Layer 6 of a small transformer language model trained on English Wikipedia (14 layers, counted from 0, width 128).
A neuron adds its activation times its output weights to the MLP's output. To switch it off is to set its activation to zero at one token and run the rest of the model.

Output weights of the MLP neurons that the questions are about. A number n stands for n times 0.016.
n34: -7 19 16 -4 -21 7 -19 -2 10 11 1 -1 18 -8 -27 27 -16 15 -49 38 -8 -14 -14 33 12 4 -10 5 -12 -12 -12 -10 -13 9 -26 -5 19 -2 -1 -7 7 -4 11 -37 22 -29 -6 -5 -8 13 -18 5 5 5 -24 -3 34 -11 -7 23 10 47 -5 -5 9 2 28 -12 -30 18 -16 7 -9 -8 12 -13 -12 31 -26 -15 6 -11 -5 6 6 6 -12 21 -13 -6 -32 36 13 20 15 -2 -6 -26 -5 -16 17 4 -11 5 35 9 25 1 27 -10 -5 -6 4 -9 -21 6 4 11 15 15 -3 -29 3 -9 9 -10 -23 18
n77: 6 -13 3 -9 1 11 -17 4 23 7 -2 -4 10 10 -7 4 3 15 -24 0 -14 12 -9 12 -4 -10 -15 5 -5 16 -12 0 -18 -13 -12 1 17 4 6 -14 11 -5 1 1 2 0 -3 -1 -22 -20 -1 6 8 -9 -6 1 -1 -15 5 7 -13 1 4 6 9 15 -1 -8 12 -3 10 -1 -23 18 12 -8 -1 1 -13 -5 -14 3 -9 17 -2 -10 -10 -20 5 -9 3 -21 -14 5 0 13 2 1 15 4 -6 -10 -1 12 12 15 -6 12 8 13 -3 -1 -17 12 -18 3 -4 3 20 -3 24 -4 -5 10 -2 19 11 6
n105: 0 9 -8 5 4 -22 0 8 12 8 15 -7 14 9 13 3 5 18 7 7 -27 -13 11 -9 5 -6 -6 7 -11 24 -3 17 0 -15 8 3 0 -10 -14 -14 -16 -9 4 5 -9 -5 4 6 25 4 3 -6 -2 -24 3 11 -7 -10 3 -3 27 -6 28 -12 -16 6 13 -3 3 -7 -9 -10 -26 8 -1 -4 -5 -5 -4 14 1 -6 -7 -12 25 -2 15 7 -8 -6 -13 6 6 -11 -18 -22 7 -7 9 2 11 4 -1 25 8 -9 -4 16 -2 18 2 0 -9 -9 25 -13 7 -8 5 -10 3 14 -11 -20 17 -8 -11 -11
n108: 17 -2 -11 21 -1 -97 -19 11 15 -17 25 11 -15 13 12 -3 0 2 3 20 -1 -5 -4 15 -29 -3 -1 14 5 5 -16 -17 -4 19 -19 27 0 -15 -5 5 21 -12 24 2 0 9 -7 -4 -2 5 -6 -4 7 12 -12 -7 -14 8 -9 4 8 -13 -2 4 -49 -6 5 -1 1 -5 34 -15 -14 -12 1 12 15 -6 24 10 0 -9 -6 33 -3 -11 11 12 8 -18 4 4 -3 6 12 -4 -14 7 12 0 17 -18 8 -6 -11 -6 -5 -10 -5 10 -5 19 5 8 2 -4 -9 -6 -20 9 15 -5 7 9 -4 -28 -5 13
n115: 13 -17 13 -11 26 -3 -18 30 21 -7 -20 -12 35 18 0 -17 -30 2 -1 9 6 -16 6 -1 -10 -8 -15 -7 27 -34 5 1 -19 1 25 -18 -4 -3 14 9 3 1 -19 -24 22 -19 -28 -14 -4 11 -8 8 40 11 -1 21 -2 -11 -17 10 20 6 0 26 6 4 14 9 -19 8 0 14 -16 -16 -17 -14 -22 8 29 3 -8 7 -5 23 -21 -3 4 13 24 10 -14 -14 -12 -18 16 -1 -16 6 4 -19 -10 -6 0 -19 -3 8 4 -5 14 20 17 0 19 11 -8 17 -7 9 7 3 -24 -19 4 21 -24 -23 8 -2
n139: -2 -15 -18 -4 -2 35 -1 -12 -23 5 -2 -19 10 5 6 -13 -12 15 -16 6 -16 2 -8 3 6 -13 3 5 -2 7 -3 13 12 -4 -6 4 4 -5 14 7 -2 2 10 -5 -2 7 -4 -15 6 -6 10 2 -3 9 -3 2 14 3 -4 1 -2 4 -12 5 -6 6 1 6 9 7 11 -26 1 -5 6 2 35 -6 0 20 -11 0 0 4 -14 -27 1 9 -20 -10 2 19 -12 10 9 7 18 -3 -9 9 -13 9 -8 -9 -5 -17 11 -12 0 -9 10 -2 -7 5 5 1 4 -3 -6 -7 2 0 1 11 18 1 -21 3
n156: -14 12 4 -11 0 13 -14 22 -5 26 -2 -4 -18 -7 -2 -12 -10 8 -7 -2 6 -12 -12 6 -25 -4 2 9 -4 -1 26 -13 10 5 -17 14 16 -2 26 1 0 4 -6 -21 -20 -1 7 6 -7 2 11 12 -8 -32 14 25 8 -10 -14 -21 24 -4 18 -7 0 -11 2 -7 6 -6 -17 -11 45 10 -25 -7 2 13 -23 5 0 -12 5 32 -2 17 -17 -31 -5 6 10 -6 14 -13 14 15 6 16 29 10 -1 -28 -32 13 -10 -8 31 16 14 9 1 8 19 -13 3 -12 -19 -19 7 6 12 4 -5 -4 -9 -16 -9 -17
n157: 9 -12 4 -4 2 3 -6 6 -4 6 -1 15 -3 -1 -6 4 6 -1 -16 6 -5 9 7 12 1 8 -6 -4 1 -2 -9 -2 5 7 -2 4 -1 3 -12 9 -3 -11 6 -4 3 -3 9 8 3 14 3 5 -6 -15 2 -2 10 12 -10 -13 -3 -2 -3 2 13 -1 10 -9 5 4 -21 5 7 -6 9 -9 8 9 -9 -4 -6 5 0 -7 14 33 -14 4 -2 -11 -13 -3 -13 9 16 -5 -14 -1 -9 0 -6 -2 -18 -11 9 7 8 -9 -4 -7 -3 -5 1 -13 0 -23 -10 -15 3 4 -8 1 21 15 7 4 18 8
n207: 4 -18 -10 -5 3 11 -8 -12 -5 -3 -13 -14 -7 -3 7 3 9 -9 16 -12 -9 -2 -6 -10 -7 10 8 -14 4 23 14 -20 -6 7 9 5 2 -2 -8 14 -1 11 -10 9 -11 18 2 12 1 8 -7 -23 -11 4 15 16 -8 9 21 -10 4 6 14 -10 -3 8 -6 16 15 0 0 22 13 -7 23 6 -3 -18 7 -2 -26 11 -5 16 -6 -17 -3 1 -5 -3 -15 1 -16 11 9 -2 3 3 -3 9 -7 -10 26 -23 12 -4 -10 16 -16 8 8 -5 -17 -20 -2 -17 10 1 5 10 -3 -6 -12 6 13 -10 6 0
n282: -8 1 -3 -10 -22 -14 6 -6 -6 3 -4 6 -7 -3 7 9 -9 -9 10 2 1 18 4 7 4 2 -23 7 -5 -13 17 15 9 1 -2 2 -6 2 -16 -4 3 11 7 -5 -5 2 10 -8 5 18 -4 -20 2 -6 -8 -4 -3 -8 6 -11 6 -4 -4 -12 -28 6 4 -1 11 0 10 6 -11 6 -1 -4 5 -9 24 8 0 -7 -1 -22 -2 2 14 12 -3 6 6 7 -5 -11 2 -5 4 -3 -4 -2 3 2 15 6 13 -13 -1 21 6 6 -9 1 -11 12 6 6 2 -6 -2 -8 -6 14 -8 -11 4 4 7 -1
n287: -16 28 0 -37 -11 -7 12 -5 8 3 11 18 3 -10 -2 -7 3 -10 -10 -14 9 -4 -1 -5 11 38 6 -7 4 -10 9 1 18 3 -8 -4 -2 3 5 5 10 21 -24 -4 8 14 4 20 -26 -11 5 5 -21 -4 9 -13 -9 -6 -5 24 13 4 6 8 -15 13 -2 -25 -4 22 -3 -17 7 6 2 -7 -11 14 -15 22 -1 17 -26 -9 -7 -17 10 -18 8 -10 4 23 24 22 17 4 0 3 -25 13 -4 0 21 -14 -6 -32 -1 4 12 -17 0 6 14 -37 -19 -14 -9 7 -7 -1 -2 8 -17 6 33 15 -15 -9
n292: -1 8 4 4 12 8 10 3 12 5 -7 -7 10 14 5 -1 -11 1 11 -2 8 9 -4 -3 16 -7 6 0 -4 -2 26 1 17 -9 21 8 -10 -2 5 -8 3 22 2 2 3 8 -5 5 -7 -8 -11 6 -1 1 19 2 -23 3 14 -3 6 -2 -22 5 -12 9 -3 4 2 3 -5 -13 -3 -5 6 -14 -17 11 -5 -2 -12 1 1 2 -14 -20 7 -19 -10 -10 10 14 0 -10 0 6 8 11 8 1 -1 -13 5 -7 -16 -4 -2 2 0 20 4 -7 -8 -11 -5 8 -18 2 -13 -20 -2 -4 2 14 -9 -12 7 -13
n326: -10 6 -8 8 -5 -15 -2 -17 2 3 12 4 -1 12 0 0 12 -19 -23 -10 10 -20 8 -12 -10 -5 8 -6 -5 0 -18 24 -1 -19 14 -3 27 9 -11 -5 3 16 16 -11 -2 -5 2 -1 17 -1 9 10 -10 -6 17 23 -6 -14 2 -29 5 -5 0 17 2 -7 -17 11 -12 22 -1 3 -8 9 -11 1 -1 4 21 23 1 -3 6 -7 6 7 11 -19 -3 -12 1 2 5 3 12 6 0 -8 -9 9 -12 22 -7 8 3 -1 -16 3 -10 -6 -5 -3 -12 -8 7 14 8 -10 1 5 8 0 5 -12 -3 -11 20 -2
n332: 11 3 6 9 16 -30 -12 -13 3 -6 -4 17 18 -4 -5 3 -9 9 0 -22 19 -4 8 -25 -7 -8 -11 -16 7 4 -1 3 8 -2 10 -4 -2 8 -19 2 0 -22 2 -14 -11 8 -10 5 -9 13 7 -6 5 1 -3 3 15 23 -12 19 -7 -3 2 -1 9 -8 19 -13 10 9 -7 14 13 -9 -11 -4 15 9 0 5 -1 -14 7 13 0 41 -14 -11 -8 -1 -14 -9 -1 13 -11 -2 0 10 -2 -14 22 0 -12 24 13 0 7 -14 -11 3 1 1 0 -12 -5 -1 -5 6 5 -12 14 14 1 -1 -7 -2 -17 -8
n348: 7 18 -6 -3 6 14 -10 22 1 -3 -17 -3 1 -18 2 17 14 -28 6 -5 -29 6 -4 -10 1 -20 -4 -19 -13 -9 -9 19 17 -13 14 -24 9 -20 13 13 11 11 -10 11 14 -6 -9 -7 1 -11 8 15 -1 -5 -6 9 14 -1 -5 3 -5 -3 7 15 -7 10 -12 -6 2 -1 6 3 11 -7 2 10 -14 10 7 -5 8 4 19 17 -9 -28 -10 14 4 -3 -3 4 6 0 14 5 13 -9 3 12 -5 0 3 -5 6 2 7 -9 -13 -11 0 -1 -5 6 -20 5 -11 4 -7 -6 -2 -6 -7 0 25 -13 17 -1
n363: 8 -1 18 -2 18 1 1 2 0 17 -9 -19 14 -10 -6 -9 16 -6 9 -17 5 -10 -18 -10 -18 7 -3 4 -3 -16 3 9 -15 1 18 20 7 -1 15 -15 11 -10 8 6 4 -1 1 -7 0 11 -2 -2 -5 23 2 23 -10 15 15 9 -7 12 -7 -1 7 -18 2 15 -14 3 -18 -4 -15 13 -20 9 -1 15 -6 5 0 0 17 12 12 -5 -30 18 -14 -18 -5 -20 -4 4 2 -3 12 -13 -9 12 -1 1 -5 -10 8 -9 11 5 7 -6 13 -2 -4 -2 -27 -5 -4 7 -8 -6 -7 -15 12 26 -6 3 -5 -8

Each question names a token from some text and the token that comes next. It shows the activations a of the neurons there, in the order above. A number n stands for n times 0.061.

Then comes g, the gradient of the next token's log-probability with respect to the MLP's output, scaled to length 1. A neuron's effect is roughly proportional to its activation times (output weights . g). A number n stands for n times 0.0039.

" stations", then " across"
a: 0 0 8 -1 -1 -3 33 43 0 6 56 -1 0 8 0 11
g: -7 7 -4 47 -4 6 31 -32 -34 -3 -31 -5 -8 50 -1 24 -47 35 -20 -8 -11 39 -33 -21 -25 -29 8 -1 36 0 -49 -28 33 -17 23 -15 18 -29 2 -7 14 -16 -5 40 0 -12 -42 18 11 32 12 19 5 -16 6 -13 5 3 -3 -10 7 1 -4 42 10 -15 -17 19 -3 -3 30 -30 16 -35 -24 -15 -1 11 6 -3 -17 29 -28 -8 -10 12 3 14 -2 -7 -2 -4 6 15 19 10 -3 26 28 -4 24 -1 -8 11 22 -19 15 -16 -16 20 -3 -40 26 19 -43 -50 -20 4 43 -8 -19 -57 24 -8 47 38 -21 29
Switching off which neuron hurts the next token most? n157

",", then " he"
a: -1 -2 16 -2 -2 0 29 -2 -3 -3 0 -1 -2 0 -1 18
g: -26 -30 -13 22 33 -56 -1 15 25 12 -18 4 -16 1 23 31 2 11 -25 -53 18 19 2 29 17 -37 -6 5 -10 13 34 21 22 -30 -5 48 -25 20 16 10 31 24 -44 -7 -27 50 -15 -8 4 -41 -25 14 -37 16 12 -40 7 6 8 23 -6 3 24 -27 4 -28 -24 17 -9 -45 5 -11 1 -18 4 -17 -30 -9 5 32 -2 -29 -7 -10 13 32 16 25 -22 -17 -18 -37 -10 -36 -5 -31 -1 14 -15 -10 -1 15 -26 38 7 24 -35 -3 18 8 -22 14 -11 16 0 -8 -16 12 39 29 -1 22 -17 37 7 28 23 25
Switching off which neuron hurts the next token most? n105

" stations", then " from"
a: 0 0 6 0 -3 -2 26 48 -1 3 64 -2 0 4 0 13
g: 9 -29 2 -6 -27 14 -8 -10 -52 -20 -10 27 -7 -1 14 12 24 -5 15 -14 10 -8 -36 2 -38 46 6 13 32 -18 -11 -16 12 -16 -14 -11 18 -21 -19 3 4 15 0 27 1 -21 -21 47 -1 -30 55 17 -14 40 -4 -2 29 -27 -12 -31 -49 52 5 27 -19 12 32 -29 -10 26 25 -1 19 -24 -9 -39 -17 4 -17 19 -17 -11 39 -9 11 16 18 63 -35 3 10 -10 -22 -9 6 -47 12 -5 48 -6 9 2 4 2 -35 -13 8 2 -22 6 32 17 7 -18 21 -42 -27 -21 30 2 17 5 13 -19 35 -1 -2 -12
Which two neurons, each switched off alone, lower its probability most, in order? n157, n287

" 1974", then "-"
a: -3 -2 50 -2 -2 -2 -3 -3 -3 0 0 11 0 0 33 0
g: -4 27 15 39 -38 1 -7 -11 -6 3 52 -14 39 -7 17 14 13 -3 32 -19 -21 17 1 32 -6 -1 -15 10 37 -24 -5 -46 -29 0 -5 -49 6 -16 14 -19 -27 10 29 -1 30 27 -4 3 31 19 -23 20 11 -5 0 -25 -11 -11 -52 -7 -23 -34 15 -23 -33 22 -43 4 4 -27 -18 18 6 -13 16 16 2 -34 -8 17 53 23 27 10 -3 -11 5 0 -17 -34 -2 33 15 -3 -27 7 -31 -24 -16 -23 10 -3 -17 21 7 25 -24 -19 -8 11 34 3 3 10 7 3 56 -37 5 25 46 -12 -44 35 -25 -7 18 -8
Switching off which neuron hurts the next token most? n105

" brand", then "\n\n"
a: 0 0 -1 0 48 3 57 1 0 34 5 -3 0 10 0 23
g: -30 12 34 -3 2 1 0 11 -10 -11 13 -17 -20 -9 -14 -29 19 -34 -22 0 -41 0 35 -1 7 -4 -3 -20 -7 -1 41 21 13 18 -33 43 -14 34 -5 20 -19 5 57 -46 32 -18 -34 -18 -24 -4 53 -11 -8 -34 -30 29 -18 28 15 23 -5 42 9 13 43 5 36 8 -10 2 1 6 -37 -36 19 -21 22 -30 -14 44 -2 -23 -27 17 -16 5 3 8 -7 34 -27 11 18 -18 -3 19 -9 12 -8 -11 -1 -43 -13 -21 36 -42 -36 3 12 -7 -20 -42 0 34 8 8 -15 3 -5 -28 18 16 18 22 8 6 17 19
Which two neurons, each switched off alone, lower its probability most, in order? n115, n282

",", then " 1969"
a: 53 22 -3 -1 -3 0 2 12 -3 -3 7 26 -2 -2 -2 -2
g: -36 -12 -8 -69 27 24 5 -50 -6 23 -12 2 -22 -1 -4 29 17 -18 9 15 18 24 0 -11 2 -39 15 14 -29 -24 -23 22 -5 20 -26 -22 29 20 36 36 -9 -7 12 -26 5 -23 60 19 -46 30 6 54 31 -3 7 12 27 -29 11 -38 -3 -32 -16 1 39 6 13 14 -34 17 -21 -2 -17 -24 11 22 -12 11 24 1 -16 -14 -35 3 -27 -10 6 5 -15 -11 -22 36 19 -12 30 4 -12 22 7 -18 15 -17 24 8 8 -20 -32 -12 -8 5 28 -32 19 -4 2 -24 28 32 -12 10 -17 1 38 12 -41 7 -8 -9
Switching off which neuron hurts the next token most? n34

" loan", then ","
a: 0 0 1 0 12 6 0 -3 -2 8 2 16 0 -2 0 -1
g: -13 50 -13 -7 21 12 -12 -24 2 -37 57 0 34 -52 -26 13 -8 6 3 -3 13 4 6 -13 52 13 -6 9 -20 -35 15 21 -9 24 14 14 -25 -21 -19 2 -19 27 -37 1 -42 16 7 -10 -10 46 28 13 -10 6 -1 27 -4 -34 16 -6 -4 -12 -35 6 12 -18 -14 -13 -11 -23 1 -35 -5 -1 1 5 0 9 28 2 4 3 -18 10 -4 13 16 16 11 -20 -32 36 59 10 -6 19 -35 -13 -27 14 19 15 7 7 15 12 29 25 -23 -14 -55 9 -36 -25 7 49 -19 -54 -38 -3 26 -12 22 14 -4 -10 37 -4
Switching off which neuron hurts the next token most? n292

" on", then " loan"
a: 3 36 -1 62 -3 -1 8 -2 -1 -2 16 0 -2 -1 -3 -3
g: 24 5 10 4 -18 23 -25 16 16 -6 -12 -19 -5 -35 12 6 4 21 -15 26 10 10 -22 -23 -37 -7 -8 -12 -15 23 -42 -36 -55 -19 24 5 35 -23 7 18 0 21 -17 -7 0 12 -22 11 -18 30 21 -24 45 16 5 1 4 -6 -16 -49 28 -6 27 13 -33 18 6 14 8 1 -31 -20 -9 -18 5 -50 13 -7 -23 1 48 10 -3 -17 15 -14 -20 3 -21 -31 28 -42 -35 25 11 41 25 -19 15 38 31 16 33 -33 -31 -4 9 -54 9 10 23 3 25 -17 -4 23 50 -24 14 -10 37 21 0 0 16 10 11 -24
Switching off which neuron hurts the next token most? n77

" The", then " deal"
a: -2 -3 -3 12 12 -1 -1 -1 -1 -3 3 2 -3 -1 0 18
g: -40 -19 18 23 -22 -6 -30 15 -22 -3 6 -16 10 -77 -27 5 25 27 -47 -20 -12 -20 8 4 27 -17 16 -37 6 -9 -18 23 1 19 34 10 21 -11 -4 -9 -10 8 -10 12 -7 9 -42 -17 0 -19 -5 -25 -3 0 -8 6 -49 -3 14 -43 21 3 42 -16 -29 1 13 31 -7 3 -9 9 34 -10 25 -31 -50 -23 7 19 20 5 0 5 42 -2 21 6 14 47 -1 -18 -14 37 19 13 30 7 -21 20 6 -3 -11 10 -3 23 10 -25 -5 26 19 22 17 -14 -11 76 10 -23 -22 -18 -7 29 18 19 10 -41 13 -23
Switching off which neuron hurts the next token most? n115

"|", then " 9"
a: 0 1 -1 -3 0 0 -1 0 -1 -3 -2 0 1 0 0 5
g: -20 -2 -18 13 4 -25 -2 12 -12 -27 16 -47 -3 -25 -29 11 5 10 -17 -4 25 -37 19 17 -21 20 -52 10 -25 5 -8 15 -12 -37 2 34 5 32 -14 10 40 -9 2 6 -44 -4 -20 19 3 13 -1 -10 22 26 3 27 15 -5 -11 9 -88 25 5 -15 -3 0 -5 3 -3 32 16 -1 -5 -3 -10 6 34 37 -7 28 -20 2 -1 38 24 -9 41 10 -46 4 -33 2 -26 -8 -41 13 6 10 -12 9 -55 -16 41 -16 20 -46 -14 14 24 -13 15 29 5 -11 9 -8 -4 30 -13 -27 -1 43 2 -10 3 31 19 31
Switching off which neuron hurts the next token most? n363

" deal", then " more"
a: 0 -1 -1 0 0 -1 19 -1 0 6 19 34 7 -1 0 -1
g: 21 -3 -3 -54 -3 -20 -1 -15 -2 -8 -10 3 22 32 -17 30 19 42 -61 -45 26 0 20 -8 -30 12 -30 15 15 35 10 -23 -1 -10 18 9 -20 16 -49 -19 7 -20 17 5 -23 16 10 8 -49 -5 11 -15 -15 -42 -24 60 11 -60 -16 -7 -16 24 -20 1 -4 12 10 -13 -3 10 39 -53 -15 -46 4 45 1 -3 -17 11 -22 5 29 13 -15 12 -4 -28 47 15 -1 16 19 2 8 19 -2 23 16 4 40 9 1 -2 -2 10 -11 -15 23 21 -7 -10 -18 6 -42 13 15 -10 -5 10 9 -25 -8 29 8 21 0 33
Which two neurons, each switched off alone, lower its probability most, in order? n287, n156

"ship", then " group"
a: 0 0 -2 0 1 -1 18 -2 -2 -1 -1 -1 0 27 -1 41
g: -6 26 -2 -11 -30 9 -6 11 33 -49 -34 12 -8 -8 9 -26 15 8 -19 -28 5 17 -8 -2 9 21 -19 -2 25 22 -32 -50 -21 12 36 24 -44 -3 -3 18 -4 -47 13 1 2 21 -3 17 -46 19 -22 -11 13 -22 1 25 -50 34 -29 5 -4 -6 -15 22 -17 -15 -36 31 -51 17 -4 -7 12 31 -12 -1 4 10 -9 8 3 41 11 29 5 -9 -8 6 11 -33 43 -3 -13 -2 17 -13 0 -14 17 24 6 -8 -9 60 19 2 25 0 -53 10 -8 0 12 7 16 -4 -18 33 38 -20 -40 30 36 12 3 18 -51 -2
Which two neurons, each switched off alone, lower its probability most, in order? n363, n332

"Be", then "nd"
a: 0 -1 0 -3 1 -2 -2 -2 -1 -3 -1 0 -3 -1 0 10
g: -6 -3 -34 18 1 14 -3 15 -5 -46 -10 -12 -18 -23 -6 9 13 28 -11 17 7 2 -18 2 6 -1 -15 3 42 -39 -9 3 -6 -1 8 -4 -43 1 8 -17 -41 -11 -13 30 -45 15 3 2 8 -28 3 -42 -42 -49 -41 34 2 -8 17 2 11 18 0 23 -48 59 -11 21 9 47 -8 21 11 5 24 6 -4 6 52 14 -2 -5 16 -12 -14 22 14 -2 -3 30 -68 8 -5 -5 -7 -17 8 18 2 30 26 15 -2 -3 7 5 -21 -23 40 -10 32 -7 3 -19 -4 38 32 -34 13 -24 32 -16 32 11 12 -31 -42 16
Which neuron, switched off, raises the next token's probability most? n363

" for", then " the"
a: 6 3 0 30 -1 -2 6 34 -3 0 7 -2 -2 -2 0 21
g: -7 26 4 31 -3 -2 -14 -22 30 -18 45 46 -16 -3 11 51 -9 5 -6 20 39 -4 9 1 15 -32 2 11 -20 -2 1 -32 49 -9 -33 -3 -18 -22 39 9 5 -4 17 -5 -18 -1 -10 -18 25 -53 53 -4 -30 24 -4 -18 0 1 -1 34 -36 -22 -8 -7 -24 -44 -1 -29 -9 21 -4 -34 11 23 -16 5 -18 4 3 -8 -37 -38 27 12 -19 2 -12 30 20 -31 -3 21 -38 24 -13 -2 20 0 -12 -11 -14 -27 7 10 11 53 22 1 24 24 33 -2 -32 36 0 6 -20 5 -46 7 -36 -8 12 35 7 -31 8 8
Switching off which neuron hurts the next token most? n108

" the", then " \""
a: 0 -2 -2 0 -2 -2 3 -2 10 -3 -1 5 -2 -1 -1 17
g: 13 30 -39 -9 14 -7 21 0 48 -9 8 -9 23 -27 21 26 31 18 11 4 28 26 15 9 -12 -37 5 37 -12 -57 34 -10 2 -12 -6 18 -35 -59 -42 19 15 20 -19 38 -19 11 8 -39 25 -18 -12 -13 19 -35 -9 -9 1 39 20 -4 -5 -5 53 -17 -4 -17 1 -12 22 6 7 -2 -25 -19 8 -12 37 1 -9 -22 -9 15 -1 11 -30 20 -14 4 -4 51 4 12 -37 6 -31 6 -23 18 -45 -5 4 -25 26 9 18 -21 -32 23 -19 4 15 -4 -21 0 -9 35 3 -2 14 26 -7 13 -30 -20 -3 34 -1 -56
Switching off which neuron hurts the next token most? n207

" South", then " club"
a: -1 0 -3 -1 10 -2 0 50 0 -1 16 -3 0 56 0 15
g: -13 -7 -8 0 6 10 -26 30 15 -42 -9 -24 -19 -28 33 1 12 -26 -26 16 -3 29 -3 17 13 32 42 -42 23 9 -5 -7 -35 37 33 18 27 4 3 -22 -37 -5 4 -6 -40 23 -8 3 11 -30 -19 -4 30 -17 28 19 -42 40 17 40 -23 -32 -6 -35 0 -36 33 14 -31 0 41 -1 10 -31 18 7 18 20 -41 6 5 -5 12 -3 5 46 34 -10 15 15 -9 -11 7 2 15 -12 -38 5 -19 -38 12 -18 9 25 12 -7 9 -61 4 -28 -2 -21 35 -6 -2 42 28 9 -21 13 -22 17 -3 -13 -9 5 1 -29
Switching off which neuron hurts the next token most? n332

" on", then " March"
a: 42 -2 0 43 45 0 30 -3 -1 -2 36 2 -1 0 -1 1
g: -19 -5 18 37 6 26 -37 -18 -2 -6 5 6 13 -47 31 7 9 -2 -60 26 -20 -28 8 17 28 -39 -19 12 -11 -32 49 15 -25 1 25 -3 31 -42 -23 -12 -5 0 -22 -28 37 -53 0 -11 25 -31 3 2 24 -10 -18 -3 27 -14 5 -16 2 16 20 -8 -28 17 35 -20 16 36 -31 27 21 -9 -11 -11 28 17 -26 20 13 -18 -53 16 15 14 -30 -10 -34 -12 -50 -21 8 17 26 20 -9 -22 4 0 -8 17 -21 5 23 7 2 10 31 29 -5 -23 -3 -21 8 33 7 25 32 19 1 -21 13 -26 39 -8 1 13
Switching off which neuron hurts the next token most? n34

" season", then " and"
a: 0 0 25 0 12 0 9 25 0 -1 0 2 -1 0 0 -2
g: -21 43 -9 39 2 9 -3 -39 42 -21 -29 15 10 -7 21 4 -21 -20 20 32 20 -10 -11 -14 22 -6 7 -20 -6 -1 -11 29 -16 29 13 -25 30 6 -41 8 -19 -25 -31 3 -11 33 -22 27 5 -35 27 20 6 44 -16 1 -25 -30 19 17 47 -30 -23 17 -23 -3 -21 6 46 -28 -6 33 -8 63 -10 -15 7 30 21 -7 4 9 -1 3 10 -17 -28 20 -14 -2 12 -45 -6 29 25 -1 11 -33 4 -26 15 -27 -3 60 -26 10 -2 -29 -1 5 -56 -12 3 -27 7 -16 28 -15 13 1 1 -8 11 13 -2 -23 -7 -24
Switching off which neuron hurts the next token most? n105

"ist", then "ina"
a: 0 0 -2 0 1 -3 -2 25 5 -1 21 38 -2 -2 0 -3
g: 9 23 7 37 9 -27 2 -19 4 -6 3 -26 21 1 2 -32 -3 -12 -24 8 2 -8 -31 -26 19 -4 22 -14 36 14 38 26 -17 5 15 -18 5 -39 4 -15 -11 36 -35 -9 -34 16 33 18 -3 -7 32 11 1 -26 31 -11 7 15 0 -31 26 1 1 -13 25 5 -4 -11 -2 27 59 48 15 -38 20 -7 -57 -14 -21 15 2 51 -8 -8 -3 -8 10 13 6 19 26 -61 6 21 -4 12 -3 24 2 -13 11 -10 -15 -13 1 4 25 6 -13 20 -33 -63 12 7 -72 4 -18 -24 -25 3 -6 11 19 -48 18 -10 17 7
Which neuron, switched off, raises the next token's probability most? n157

"ing", then " United"
a: 1 -3 -2 -1 -3 -2 27 28 3 6 22 -1 -2 25 0 51
g: -1 17 21 38 18 -20 10 -13 36 -19 20 8 -25 -4 56 -26 -10 22 -11 -56 -28 2 -20 -46 -22 -16 -37 -2 -3 12 24 11 -22 5 -20 -15 -3 -9 -15 26 2 -8 -47 39 0 4 27 1 6 40 -7 -14 11 2 23 -17 -7 10 14 -35 -21 17 22 22 18 12 15 36 -13 -5 -43 31 7 -28 -39 -5 -20 14 -7 0 -3 6 -23 -28 28 47 63 18 -44 -11 20 -13 18 6 -12 8 25 -24 -14 1 4 30 5 13 3 -19 10 -14 17 -14 6 12 43 -30 27 -40 10 -40 15 2 -19 -2 -19 7 -18 1 -22 28
Switching off which neuron hurts the next token most? n332

"ns", then " fellow"
a: 0 0 0 0 -2 -3 24 15 31 -2 19 -3 -2 31 0 10
g: 19 7 16 22 -10 -2 20 -2 -1 -49 -27 -6 3 11 -6 -23 11 16 3 -63 2 0 -38 -9 -7 18 -11 12 19 4 -33 -46 -19 33 -10 -2 -26 18 -26 -42 -14 1 5 5 -12 25 -1 35 -35 -28 -14 -9 0 -25 22 -8 -8 38 -21 19 -9 -12 -19 -20 -24 11 7 -14 -14 -3 14 25 -6 -11 1 -11 -7 -23 16 1 -2 -9 46 18 19 -2 2 -32 45 -35 46 42 -2 -9 36 -5 -25 5 9 30 -23 0 -7 -3 -20 3 30 -26 -19 4 12 4 -35 18 15 65 -29 40 20 34 7 45 20 19 4 42 -23 -28
Which two neurons, each switched off alone, lower its probability most, in order? n332, n287

" the", then " 1960s"
a: 5 28 -1 13 0 -1 0 7 -1 -2 7 -2 -2 -2 -1 2
g: -26 17 31 -29 11 23 -9 -25 58 37 27 -6 20 31 2 -14 -1 12 0 22 -29 -20 -67 4 10 14 -34 6 -15 -6 -5 52 -31 4 21 -7 13 37 14 -13 -23 -66 31 -40 34 -43 38 23 -34 7 -18 -1 -12 -11 -31 1 1 -1 0 2 -15 40 0 29 34 -12 -21 28 -28 27 -27 3 -13 11 -23 -5 -18 10 8 -11 4 18 -14 8 -12 -22 36 -5 -19 19 -20 24 24 6 -34 -16 -12 -3 27 2 12 3 -34 7 34 -10 -24 23 20 12 -26 -2 20 -8 -5 21 -12 30 -4 0 -10 7 -7 -38 -9 -18 6 -1
Switching off which neuron hurts the next token most? n77

" Ale", then "g"
a: 0 0 0 0 36 -3 3 0 0 -3 0 5 0 -1 -3 -3
g: -15 27 30 7 -38 12 57 -59 6 -11 -21 -29 0 -16 -17 -24 13 -6 17 2 2 18 23 35 8 21 55 -40 -21 2 21 0 -36 -14 -12 1 -23 -56 11 -5 -11 18 31 -19 -20 19 -19 -5 8 -5 31 39 22 -16 -2 -6 16 -40 8 -38 19 -8 8 43 30 -43 8 1 12 -17 21 26 25 -24 0 5 14 -11 52 20 35 -11 7 15 2 -17 -41 -16 -12 -19 10 -13 14 8 22 -14 -2 -14 -30 -13 6 -26 0 40 -5 12 15 -6 39 6 -16 19 -6 -15 -36 8 -41 20 -20 4 8 -28 -8 12 -17 10 19 -18
Which neuron, switched off, raises the next token's probability most? n115

"d", then "le"
a: -2 0 -2 0 -3 -3 1 0 32 2 -3 26 -3 -3 0 0
g: -2 -18 -14 25 19 25 -20 40 -9 -9 -39 32 -31 33 16 18 36 27 4 25 -26 -7 -1 3 -7 5 34 36 37 -6 -14 -24 -14 23 14 4 -20 19 -10 -17 -16 7 2 -20 -3 2 22 10 27 -9 -13 -20 -11 -1 -2 -17 -11 38 -4 24 -15 -9 18 59 -24 -23 -57 -11 -25 -12 -15 -2 -3 11 -27 22 -15 6 7 -23 -45 -1 5 18 2 -19 -20 -5 -24 23 14 32 -23 21 -10 -5 40 -25 3 14 -22 5 -20 -57 27 3 22 35 -18 -55 -16 9 11 -4 -13 -42 -19 52 44 -30 5 -4 -16 16 25 -18 9 23
Switching off which neuron hurts the next token most? n207